Layer 5 of a small transformer language model trained on English Wikipedia (9 layers, counted from 0, width 64).
A neuron's activation on a vector x is squared ReLU(weights . x), where the dot is the dot product.
The model reads these tokens: " to" " the" " F" "ed" "er" "al" " O" "p" "en" " Mar" "k" "et" " C" "om" "m" "it" "t" "e" "e" "." " He" " c" "re" "ated"

The vector x that enters this layer's MLP at each token. A number n stands for (n - 500) times 0.0073.
0 " to": 482 384 623 378 544 389 562 425 688 268 485 370 511 596 643 464 545 498 604 700 488 520 498 512 420 350 361 919 395 390 512 419 612 514 721 564 172 629 605 675 701 565 596 686 632 557 384 347 400 405 267 551 173 562 588 571 607 392 419 578 459 249 397 478
1 " the": 607 429 447 581 479 444 238 432 585 335 790 449 627 499 496 316 453 710 593 723 565 390 561 658 190 504 464 685 310 438 273 526 517 378 545 859 646 594 667 491 500 483 409 446 336 842 442 530 302 480 426 542 507 545 443 478 623 540 423 370 496 292 688 362
2 " F": 422 480 198 651 532 649 477 305 625 386 471 294 501 489 564 427 486 610 458 626 586 353 423 417 536 282 625 448 386 628 342 412 614 667 582 579 597 351 625 395 511 333 667 780 351 625 659 538 492 407 454 805 492 271 551 554 384 650 88 559 599 465 565 702
3 "ed": 599 528 423 438 621 457 479 439 727 443 554 380 340 718 433 285 605 464 744 481 531 565 649 370 522 549 275 578 360 500 48 315 484 494 549 606 770 502 649 509 522 607 653 389 268 569 368 492 540 647 464 435 626 422 548 246 632 414 328 562 843 468 450 523
4 "er": 454 548 221 490 583 360 667 385 589 490 553 312 379 444 336 473 489 665 922 574 533 410 470 539 291 450 350 529 607 755 226 420 585 400 416 650 725 774 694 577 486 619 503 498 316 528 204 533 552 370 589 481 513 626 633 360 556 462 342 464 622 558 514 341
5 "al": 641 575 378 290 547 418 402 299 528 331 568 343 568 570 531 675 464 692 713 700 521 580 259 461 304 352 342 735 396 539 540 594 527 545 549 571 737 561 568 521 792 462 413 507 472 503 268 438 601 388 737 579 426 646 657 393 648 500 260 281 441 340 570 242
6 " O": 387 541 369 550 534 358 717 239 620 431 383 390 439 445 427 365 442 716 412 771 361 358 188 494 433 564 645 479 509 563 590 599 714 585 664 710 479 503 709 614 420 582 419 552 424 460 631 627 524 454 400 516 724 364 539 797 606 385 253 386 472 236 311 622
7 "p": 535 619 240 502 462 476 499 466 713 604 413 291 496 559 580 403 326 509 431 683 549 250 304 786 738 499 516 557 304 141 459 312 746 543 586 811 651 470 565 396 579 390 355 410 394 435 450 524 617 614 538 502 684 522 435 544 691 526 412 586 445 428 281 651
8 "en": 481 632 275 456 472 406 501 307 745 570 423 500 260 570 586 481 492 509 618 614 384 179 476 625 751 641 647 738 564 428 439 529 682 288 444 737 761 546 591 586 558 287 437 406 264 523 526 663 510 473 453 303 554 466 526 506 490 626 101 579 495 455 412 447
9 " Mar": 459 506 377 507 445 380 463 421 380 621 472 436 248 363 390 249 365 737 452 648 362 476 468 608 408 623 708 524 313 478 583 416 729 623 709 717 841 580 668 519 597 513 414 626 562 500 489 633 549 253 509 551 590 495 506 398 417 612 89 597 590 290 574 376
10 "k": 567 562 257 387 496 416 722 380 552 432 457 785 378 464 539 469 336 302 729 548 475 396 517 550 494 607 300 356 333 447 675 453 833 517 377 645 673 739 486 544 545 459 525 723 266 631 367 461 450 431 570 557 551 612 634 599 519 580 40 453 486 476 422 447
11 "et": 538 588 376 272 432 559 651 301 757 478 417 566 475 567 494 341 577 559 651 430 353 452 309 631 654 540 260 615 383 356 434 475 927 616 450 570 428 544 446 618 499 351 560 519 306 606 277 527 611 402 620 461 589 648 705 562 527 561 163 418 457 764 328 446
12 " C": 463 397 392 648 701 437 614 415 671 378 525 380 509 470 367 355 469 749 547 372 452 406 461 608 601 403 424 445 329 495 459 190 589 706 596 558 495 485 868 490 511 663 494 714 534 548 218 421 593 492 594 513 452 297 434 523 522 505 23 552 582 589 729 578
13 "om": 582 345 458 483 394 697 541 308 675 335 622 369 547 471 576 161 487 501 724 730 799 273 478 618 521 756 397 465 532 444 415 414 414 451 540 678 802 484 742 422 302 646 559 570 216 495 580 499 446 463 431 428 657 383 601 510 534 494 302 436 384 539 323 546
14 "m": 557 663 369 587 277 495 442 662 549 458 309 616 460 672 342 513 346 599 385 556 508 469 289 662 594 373 463 577 301 681 483 378 383 778 482 836 467 443 569 515 628 659 478 550 324 705 367 349 544 509 562 574 643 629 413 403 400 676 216 454 213 745 416 431
15 "it": 640 353 422 401 324 815 361 436 682 315 451 414 514 391 874 350 444 486 466 757 474 353 403 711 509 650 516 830 638 467 593 459 652 545 508 316 674 462 577 564 359 343 674 550 255 505 313 513 492 489 405 587 665 388 541 348 397 515 301 564 496 387 540 575
16 "t": 522 545 207 606 693 416 577 476 663 470 290 407 405 564 637 348 404 295 553 615 419 318 474 720 567 421 407 650 373 617 389 627 498 548 397 403 821 624 562 532 516 623 465 481 337 593 283 641 687 335 638 371 569 548 513 602 511 342 150 399 355 570 779 633
17 "e": 647 495 298 510 622 406 465 436 544 350 399 445 396 305 485 382 456 548 767 755 792 552 318 336 788 593 530 541 544 408 620 442 603 437 520 438 474 601 830 445 586 483 454 453 453 850 350 520 698 259 443 196 563 655 530 442 461 451 401 545 402 567 370 342
18 "e": 695 665 444 479 548 434 465 221 520 388 485 514 444 200 470 332 474 593 612 612 740 432 158 541 738 589 496 556 590 472 634 419 595 423 441 570 547 682 518 555 619 406 503 392 518 951 341 442 699 335 436 284 529 640 619 574 563 418 393 468 290 561 358 369
19 ".": 636 708 652 328 485 592 666 442 639 439 468 620 321 490 482 274 308 493 717 608 779 399 159 557 533 602 517 485 481 308 468 326 677 665 616 604 388 593 560 496 714 414 504 300 560 501 494 490 450 126 449 458 309 565 449 596 334 444 407 368 565 576 605 742
20 " He": 535 667 187 572 300 355 712 599 550 363 561 463 592 555 538 325 425 311 562 474 456 446 289 592 682 344 549 569 506 563 464 507 619 523 365 664 471 594 672 321 677 576 499 649 687 833 411 621 511 520 70 450 444 594 407 508 669 354 318 591 322 556 374 519
21 " c": 659 579 588 463 554 390 478 621 593 434 563 331 761 560 428 361 419 510 486 199 484 222 493 823 624 345 453 379 315 441 422 294 769 588 655 456 581 538 647 555 602 704 543 732 571 650 337 339 515 544 405 440 471 341 548 524 457 256 293 334 518 500 564 748
22 "re": 513 518 289 398 338 501 534 386 722 352 729 516 471 518 548 513 388 518 678 509 668 390 399 412 583 511 425 502 786 407 423 622 763 654 382 605 659 623 710 504 430 669 592 400 484 497 472 417 484 648 166 558 608 546 494 583 344 130 324 528 415 176 428 642
23 "ated": 735 470 420 561 410 515 232 271 728 447 432 350 611 490 539 319 417 636 602 434 417 385 328 431 609 391 343 711 553 438 345 532 573 473 466 443 723 538 574 600 713 566 525 377 529 690 276 643 660 742 455 426 283 568 631 414 516 246 258 607 741 421 535 687

Each question shows the input weights of one neuron of the MLP. A number n stands for (n - 500) times 0.0022.

n254: 513 767 531 485 450 696 414 479 449 643 545 622 583 383 593 652 416 445 563 423 655 515 403 629 298 423 629 590 480 437 520 506 176 424 651 478 360 459 381 602 534 536 534 465 890 363 580 460 413 791 252 343 504 510 529 413 600 538 556 511 532 429 391 350
On which token does it fire most, and how strongly? 0 " to", at about 1.5

n20: 371 540 455 534 641 658 508 545 561 586 668 544 496 444 477 736 552 602 410 564 478 421 542 376 542 315 604 580 614 474 492 684 340 472 513 512 364 442 545 354 338 319 356 325 473 390 592 457 379 642 418 439 465 367 436 471 682 533 474 575 579 499 335 603
On which two tokens does it fire most, strongest first? 8 "en", 2 " F"

n134: 160 673 371 594 477 433 424 349 545 622 512 381 748 478 441 515 539 408 305 585 527 527 791 400 512 492 542 542 496 608 446 634 471 396 481 484 387 484 373 484 290 671 635 506 461 361 433 635 409 791 477 589 403 301 403 537 400 586 586 509 544 692 413 546
It fires most on token 2 " F"

n215: 407 455 523 465 575 511 582 550 495 451 424 614 320 481 538 712 550 500 421 433 644 422 490 669 472 572 530 432 475 416 399 468 487 492 390 479 261 631 576 537 418 390 445 531 493 421 470 640 532 558 611 518 476 369 700 479 523 596 538 372 678 623 256 359
On which token does it fire most, and how strongly? 11 "et", at about 4.6

n55: 498 419 432 560 495 376 350 630 499 629 499 565 515 443 517 644 441 469 376 398 536 643 617 722 525 515 415 234 360 463 432 597 414 415 497 490 473 467 601 456 384 620 744 541 424 491 740 394 385 422 439 548 545 315 582 639 767 464 470 561 499 543 366 573
Its three highest activations, in order, are on tokens 21 " c", 13 "om", 2 " F"

n128: 616 527 677 687 615 549 384 512 493 475 465 437 359 476 288 642 623 580 556 391 595 531 460 334 511 525 706 487 697 671 472 313 459 514 541 386 376 381 403 549 567 421 521 418 459 417 392 372 433 515 382 576 694 741 423 495 500 381 569 360 492 578 530 469
It fires most on token 18 "e"

n148: 381 522 426 547 546 733 451 447 270 597 552 578 498 557 343 607 592 655 479 645 602 557 518 334 370 314 452 490 675 504 673 357 508 261 355 559 488 609 484 688 468 529 482 410 451 355 510 713 547 662 414 376 450 489 556 576 461 488 551 526 537 551 504 349
It fires most on token 4 "er"

n177: 513 563 698 416 374 407 585 616 341 507 339 376 390 408 534 656 624 432 490 298 696 553 442 532 675 456 514 580 483 531 543 402 615 450 429 447 563 494 371 526 516 598 338 453 602 366 414 515 548 438 642 627 517 509 559 702 486 515 476 417 761 510 326 513
On which two tokens does it fire most, strongest first? 19 ".", 21 " c"

n149: 531 349 525 405 467 361 561 453 421 422 385 628 564 417 428 522 691 411 560 495 562 457 677 354 618 437 612 339 352 630 880 602 536 483 389 537 367 572 343 455 514 517 510 501 459 554 335 606 540 585 444 622 365 613 295 625 524 459 561 523 556 656 654 548
On which token does it fire most, and how strongly? 10 "k", at about 4.3

n81: 407 405 561 612 399 443 455 687 546 680 613 493 501 552 548 523 455 514 525 305 410 616 786 434 508 544 367 275 388 483 496 522 243 609 413 482 509 247 392 339 267 587 702 593 453 551 540 402 541 427 588 455 629 568 524 571 765 549 519 383 530 555 569 406
It fires most on token 3 "ed"

n43: 437 504 686 537 451 420 551 588 316 522 548 475 644 630 584 458 577 463 398 671 455 497 585 355 312 686 638 397 519 472 407 492 265 477 561 440 354 388 545 449 246 442 329 628 423 326 742 510 401 474 543 617 663 478 507 632 605 464 501 558 361 464 208 560
On which two tokens does it fire most, strongest first? 6 " O", 13 "om"

n67: 347 628 495 538 356 521 399 526 96 384 561 352 246 447 542 571 387 461 590 496 405 862 614 596 510 471 544 318 526 598 764 595 555 525 587 453 485 647 407 573 512 588 531 386 745 432 558 441 504 592 553 436 582 249 563 306 681 548 611 651 410 571 504 484
On which token does it fire most, and how strongly? 9 " Mar", at about 1.5

n229: 487 639 425 398 617 560 547 583 440 631 660 407 495 398 350 561 525 559 521 347 426 532 504 387 520 423 709 344 390 266 579 672 482 572 705 486 501 349 381 356 543 422 428 330 736 520 626 462 521 473 349 418 611 544 589 679 608 556 504 561 618 435 425 627
It fires most on token 7 "p"

n225: 462 390 630 510 666 581 598 704 308 366 476 354 512 677 667 487 450 526 588 385 318 549 558 504 653 357 468 489 448 481 460 451 524 431 435 295 420 442 561 479 447 667 630 433 556 407 574 531 434 426 583 420 580 336 590 504 533 887 535 549 402 390 452 532
On which two tokens does it fire most, strongest first? 12 " C", 21 " c"

n171: 568 474 716 693 604 709 538 360 498 587 612 544 349 354 653 581 470 663 562 467 719 552 496 398 543 582 567 457 472 278 496 358 406 367 542 456 468 533 289 517 519 477 506 459 402 447 488 499 499 636 590 492 404 448 266 706 371 539 545 540 537 469 345 337
It fires most on token 19 "."

n188: 609 529 446 440 581 482 597 595 361 505 332 611 431 651 520 484 692 527 394 401 544 559 566 684 556 567 616 258 562 390 590 539 570 561 461 536 445 359 538 534 549 629 509 343 420 369 569 637 302 481 437 442 415 405 562 533 719 628 434 534 704 438 276 660
Its three highest activations, in order, are on tokens 6 " O", 7 "p", 8 "en"

n16: 468 598 474 665 548 315 578 637 360 655 331 501 505 554 717 594 437 598 489 357 562 463 628 467 632 624 465 534 538 346 451 545 430 468 637 578 311 624 245 529 642 496 463 352 583 429 427 453 331 582 602 613 453 542 359 593 602 529 448 559 180 484 582 468
Its three highest activations, in order, are on tokens 7 "p", 14 "m", 0 " to"

n57: 509 399 564 492 409 724 509 727 557 379 496 385 480 440 283 555 591 468 722 484 521 395 594 421 460 413 542 503 502 485 561 367 556 401 400 245 473 445 367 443 508 597 387 571 438 458 484 842 575 578 702 549 388 644 406 478 463 613 609 334 484 690 566 373
On which token does it fire most, and how strongly? 4 "er", at about 1.3

n200: 451 649 687 862 447 639 593 630 493 502 586 736 444 477 451 375 716 448 521 851 596 552 476 782 527 401 467 384 515 429 508 475 443 524 479 320 191 433 299 434 281 437 754 543 445 516 409 586 321 788 350 494 477 192 266 785 496 657 586 615 446 415 335 399
It fires most on token 15 "it"

n75: 424 680 676 565 553 338 626 368 461 602 559 423 524 446 426 592 620 464 476 318 533 377 515 609 584 627 647 548 477 416 430 668 180 305 546 375 489 355 245 604 607 671 596 476 479 389 564 641 439 588 404 361 462 589 543 540 264 440 522 675 576 500 766 345
It fires most on token 8 "en"

n46: 540 533 503 587 471 656 390 706 476 652 617 487 502 414 552 626 777 209 479 196 735 409 631 401 304 685 520 372 624 288 601 446 359 565 573 364 482 385 440 433 295 668 713 539 544 328 450 410 322 765 389 456 449 299 595 563 398 564 472 440 330 382 645 665
It fires most on token 22 "re"

n150: 477 577 455 385 598 419 399 653 353 689 585 528 486 349 620 556 809 582 326 567 653 491 432 661 704 464 450 538 479 591 524 583 309 460 553 621 345 303 406 521 400 561 345 326 538 371 444 494 206 798 425 603 525 352 652 503 609 651 667 565 613 437 287 743
It fires most on token 7 "p"

n97: 510 668 644 576 396 571 500 388 386 605 461 505 309 508 473 500 585 577 375 600 583 390 436 282 446 181 694 511 526 466 577 439 425 409 535 573 533 265 369 644 381 355 507 595 589 397 522 540 572 454 505 675 511 423 358 467 493 701 534 487 573 731 662 374
On which token does it fire most, and how strongly? 2 " F", at about 10

n249: 480 309 471 722 615 590 524 492 491 585 530 377 590 545 426 678 492 400 551 460 662 393 791 496 424 343 718 760 348 569 586 414 267 382 432 294 491 425 615 400 381 399 574 377 403 518 530 514 686 640 413 329 475 447 225 604 393 534 542 562 574 515 441 485
Its three highest activations, in order, are on tokens 2 " F", 16 "t", 3 "ed"

n31: 552 609 737 387 472 550 502 452 483 363 636 721 540 578 596 538 475 716 550 229 556 587 475 590 663 494 661 464 443 470 409 438 268 437 593 406 517 465 383 515 505 494 513 487 467 271 376 681 407 422 604 526 387 510 336 475 595 427 811 563 405 652 346 444
It fires most on token 19 "."

n23: 517 304 523 440 506 395 492 582 554 640 409 610 469 450 480 595 459 455 486 305 635 366 524 472 442 527 459 358 509 516 692 494 512 459 485 509 494 427 168 650 510 490 519 346 819 507 423 373 436 490 421 567 568 416 478 677 449 545 413 699 653 661 490 536
Its three highest activations, in order, are on tokens 10 "k", 19 ".", 21 " c"

n118: 563 549 473 375 774 562 515 579 447 460 314 393 491 612 503 719 557 526 572 343 642 590 598 381 246 476 548 461 690 575 598 636 318 350 454 437 513 357 582 550 476 590 445 547 508 507 555 588 564 795 595 193 481 613 503 579 570 464 519 360 407 687 556 398
On which token does it fire most, and how strongly? 5 "al", at about 1.9

n253: 333 398 641 572 482 725 421 354 563 473 542 534 467 568 280 367 677 379 601 544 414 409 566 348 412 325 792 456 710 527 465 471 327 383 463 393 460 532 507 512 483 539 613 524 469 452 495 551 421 573 442 478 695 579 518 489 388 368 555 497 764 580 596 495
It fires most on token 3 "ed"

n184: 387 600 814 527 354 577 498 492 423 595 483 479 796 622 395 451 713 401 302 681 670 647 861 544 459 361 735 578 465 433 322 476 412 381 588 188 586 208 421 326 485 592 507 591 398 394 595 471 399 336 482 696 632 375 452 515 503 521 510 678 641 490 589 552
It fires most on token 2 " F"

n59: 483 661 592 386 581 554 627 518 555 625 513 628 466 454 631 504 703 605 594 331 555 494 359 346 562 340 488 359 427 588 512 524 511 513 510 442 390 513 382 429 515 437 441 545 602 496 565 450 432 681 485 679 338 457 282 468 584 747 559 321 611 812 568 370
On which two tokens does it fire most, strongest first? 19 ".", 11 "et"

n51: 651 534 571 559 348 576 369 626 445 656 635 491 619 419 549 381 502 375 579 224 436 541 524 571 525 440 346 554 561 371 496 432 300 331 496 330 514 544 257 460 475 446 539 455 676 492 433 461 461 794 705 624 608 431 612 563 586 535 513 477 377 521 532 498
On which two tokens does it fire most, strongest first? 23 "ated", 21 " c"

n250: 625 467 613 650 458 382 717 485 401 438 464 572 535 572 535 657 346 492 444 346 537 623 732 513 600 469 386 537 488 365 651 497 429 625 342 443 386 559 385 449 546 433 456 545 728 466 567 781 416 581 503 581 293 321 378 518 351 420 516 766 537 473 415 584
On which two tokens does it fire most, strongest first? 20 " He", 0 " to"

n95: 351 397 615 368 628 545 352 568 357 466 456 740 370 525 477 534 421 640 585 584 733 552 443 465 554 645 710 557 391 517 493 538 629 355 488 593 308 629 300 476 437 272 544 242 534 391 547 664 510 734 299 301 577 415 456 529 589 407 576 506 393 627 477 408
On which two tokens does it fire most, strongest first? 18 "e", 17 "e"

n86: 280 538 511 456 474 547 659 448 466 650 611 499 760 496 493 537 525 409 483 326 453 362 452 647 353 441 568 412 704 340 362 598 555 482 295 512 400 418 194 482 422 617 679 329 724 509 520 527 498 609 606 569 635 540 537 548 510 525 419 583 458 611 361 665
Its three highest activations, in order, are on tokens 11 "et", 22 "re", 20 " He"

n242: 416 615 601 395 452 453 396 560 252 512 550 765 400 492 383 544 686 522 498 511 565 536 526 312 707 541 611 456 503 468 562 340 561 396 612 623 563 334 408 558 516 351 500 543 548 326 536 587 272 502 596 499 651 329 546 589 496 578 658 351 645 473 355 369
On which two tokens does it fire most, strongest first? 9 " Mar", 8 "en"

n121: 484 472 462 636 631 666 536 510 467 515 506 513 484 602 377 435 430 618 445 363 433 814 449 542 472 567 546 492 568 366 544 566 455 403 625 373 444 553 541 258 269 583 564 561 628 414 554 615 491 433 645 362 435 456 543 837 551 475 510 682 563 447 421 453
On which token does it fire most, and how strongly? 6 " O", at about 1.7

n199: 301 494 564 682 675 490 683 623 400 487 547 547 337 700 313 565 424 420 671 398 350 530 598 491 333 267 517 430 513 610 370 411 420 576 682 390 433 569 401 415 425 370 611 434 346 499 612 741 611 579 489 523 562 445 344 549 529 438 537 554 623 503 434 469
On which token does it fire most, and how strongly? 3 "ed", at about 7.3

n40: 552 534 535 574 423 612 400 476 286 626 582 505 714 388 468 504 627 414 562 644 618 579 546 385 604 336 451 597 533 497 530 336 381 295 481 627 347 521 617 349 435 501 412 478 424 417 759 708 578 559 336 571 468 283 346 531 414 679 658 428 606 493 325 464
On which token does it fire most, and how strongly? 13 "om", at about 1.9

n108: 544 440 380 694 433 653 616 481 331 493 561 525 419 668 653 405 521 360 446 312 554 808 715 454 652 559 625 545 704 580 514 493 393 365 526 442 335 398 562 374 434 365 666 482 510 410 520 620 416 484 580 507 538 444 525 538 674 365 372 647 474 571 536 621
Its three highest activations, in order, are on tokens 20 " He", 2 " F", 15 "it"

n122: 382 584 551 744 395 527 383 592 456 654 541 396 432 504 571 484 475 526 473 595 368 609 513 577 408 584 547 531 519 770 524 441 133 643 515 513 503 259 387 306 390 278 805 566 431 283 554 657 365 625 516 649 462 554 280 456 446 496 469 406 694 555 499 322
On which token does it fire most, and how strongly? 2 " F", at about 5.6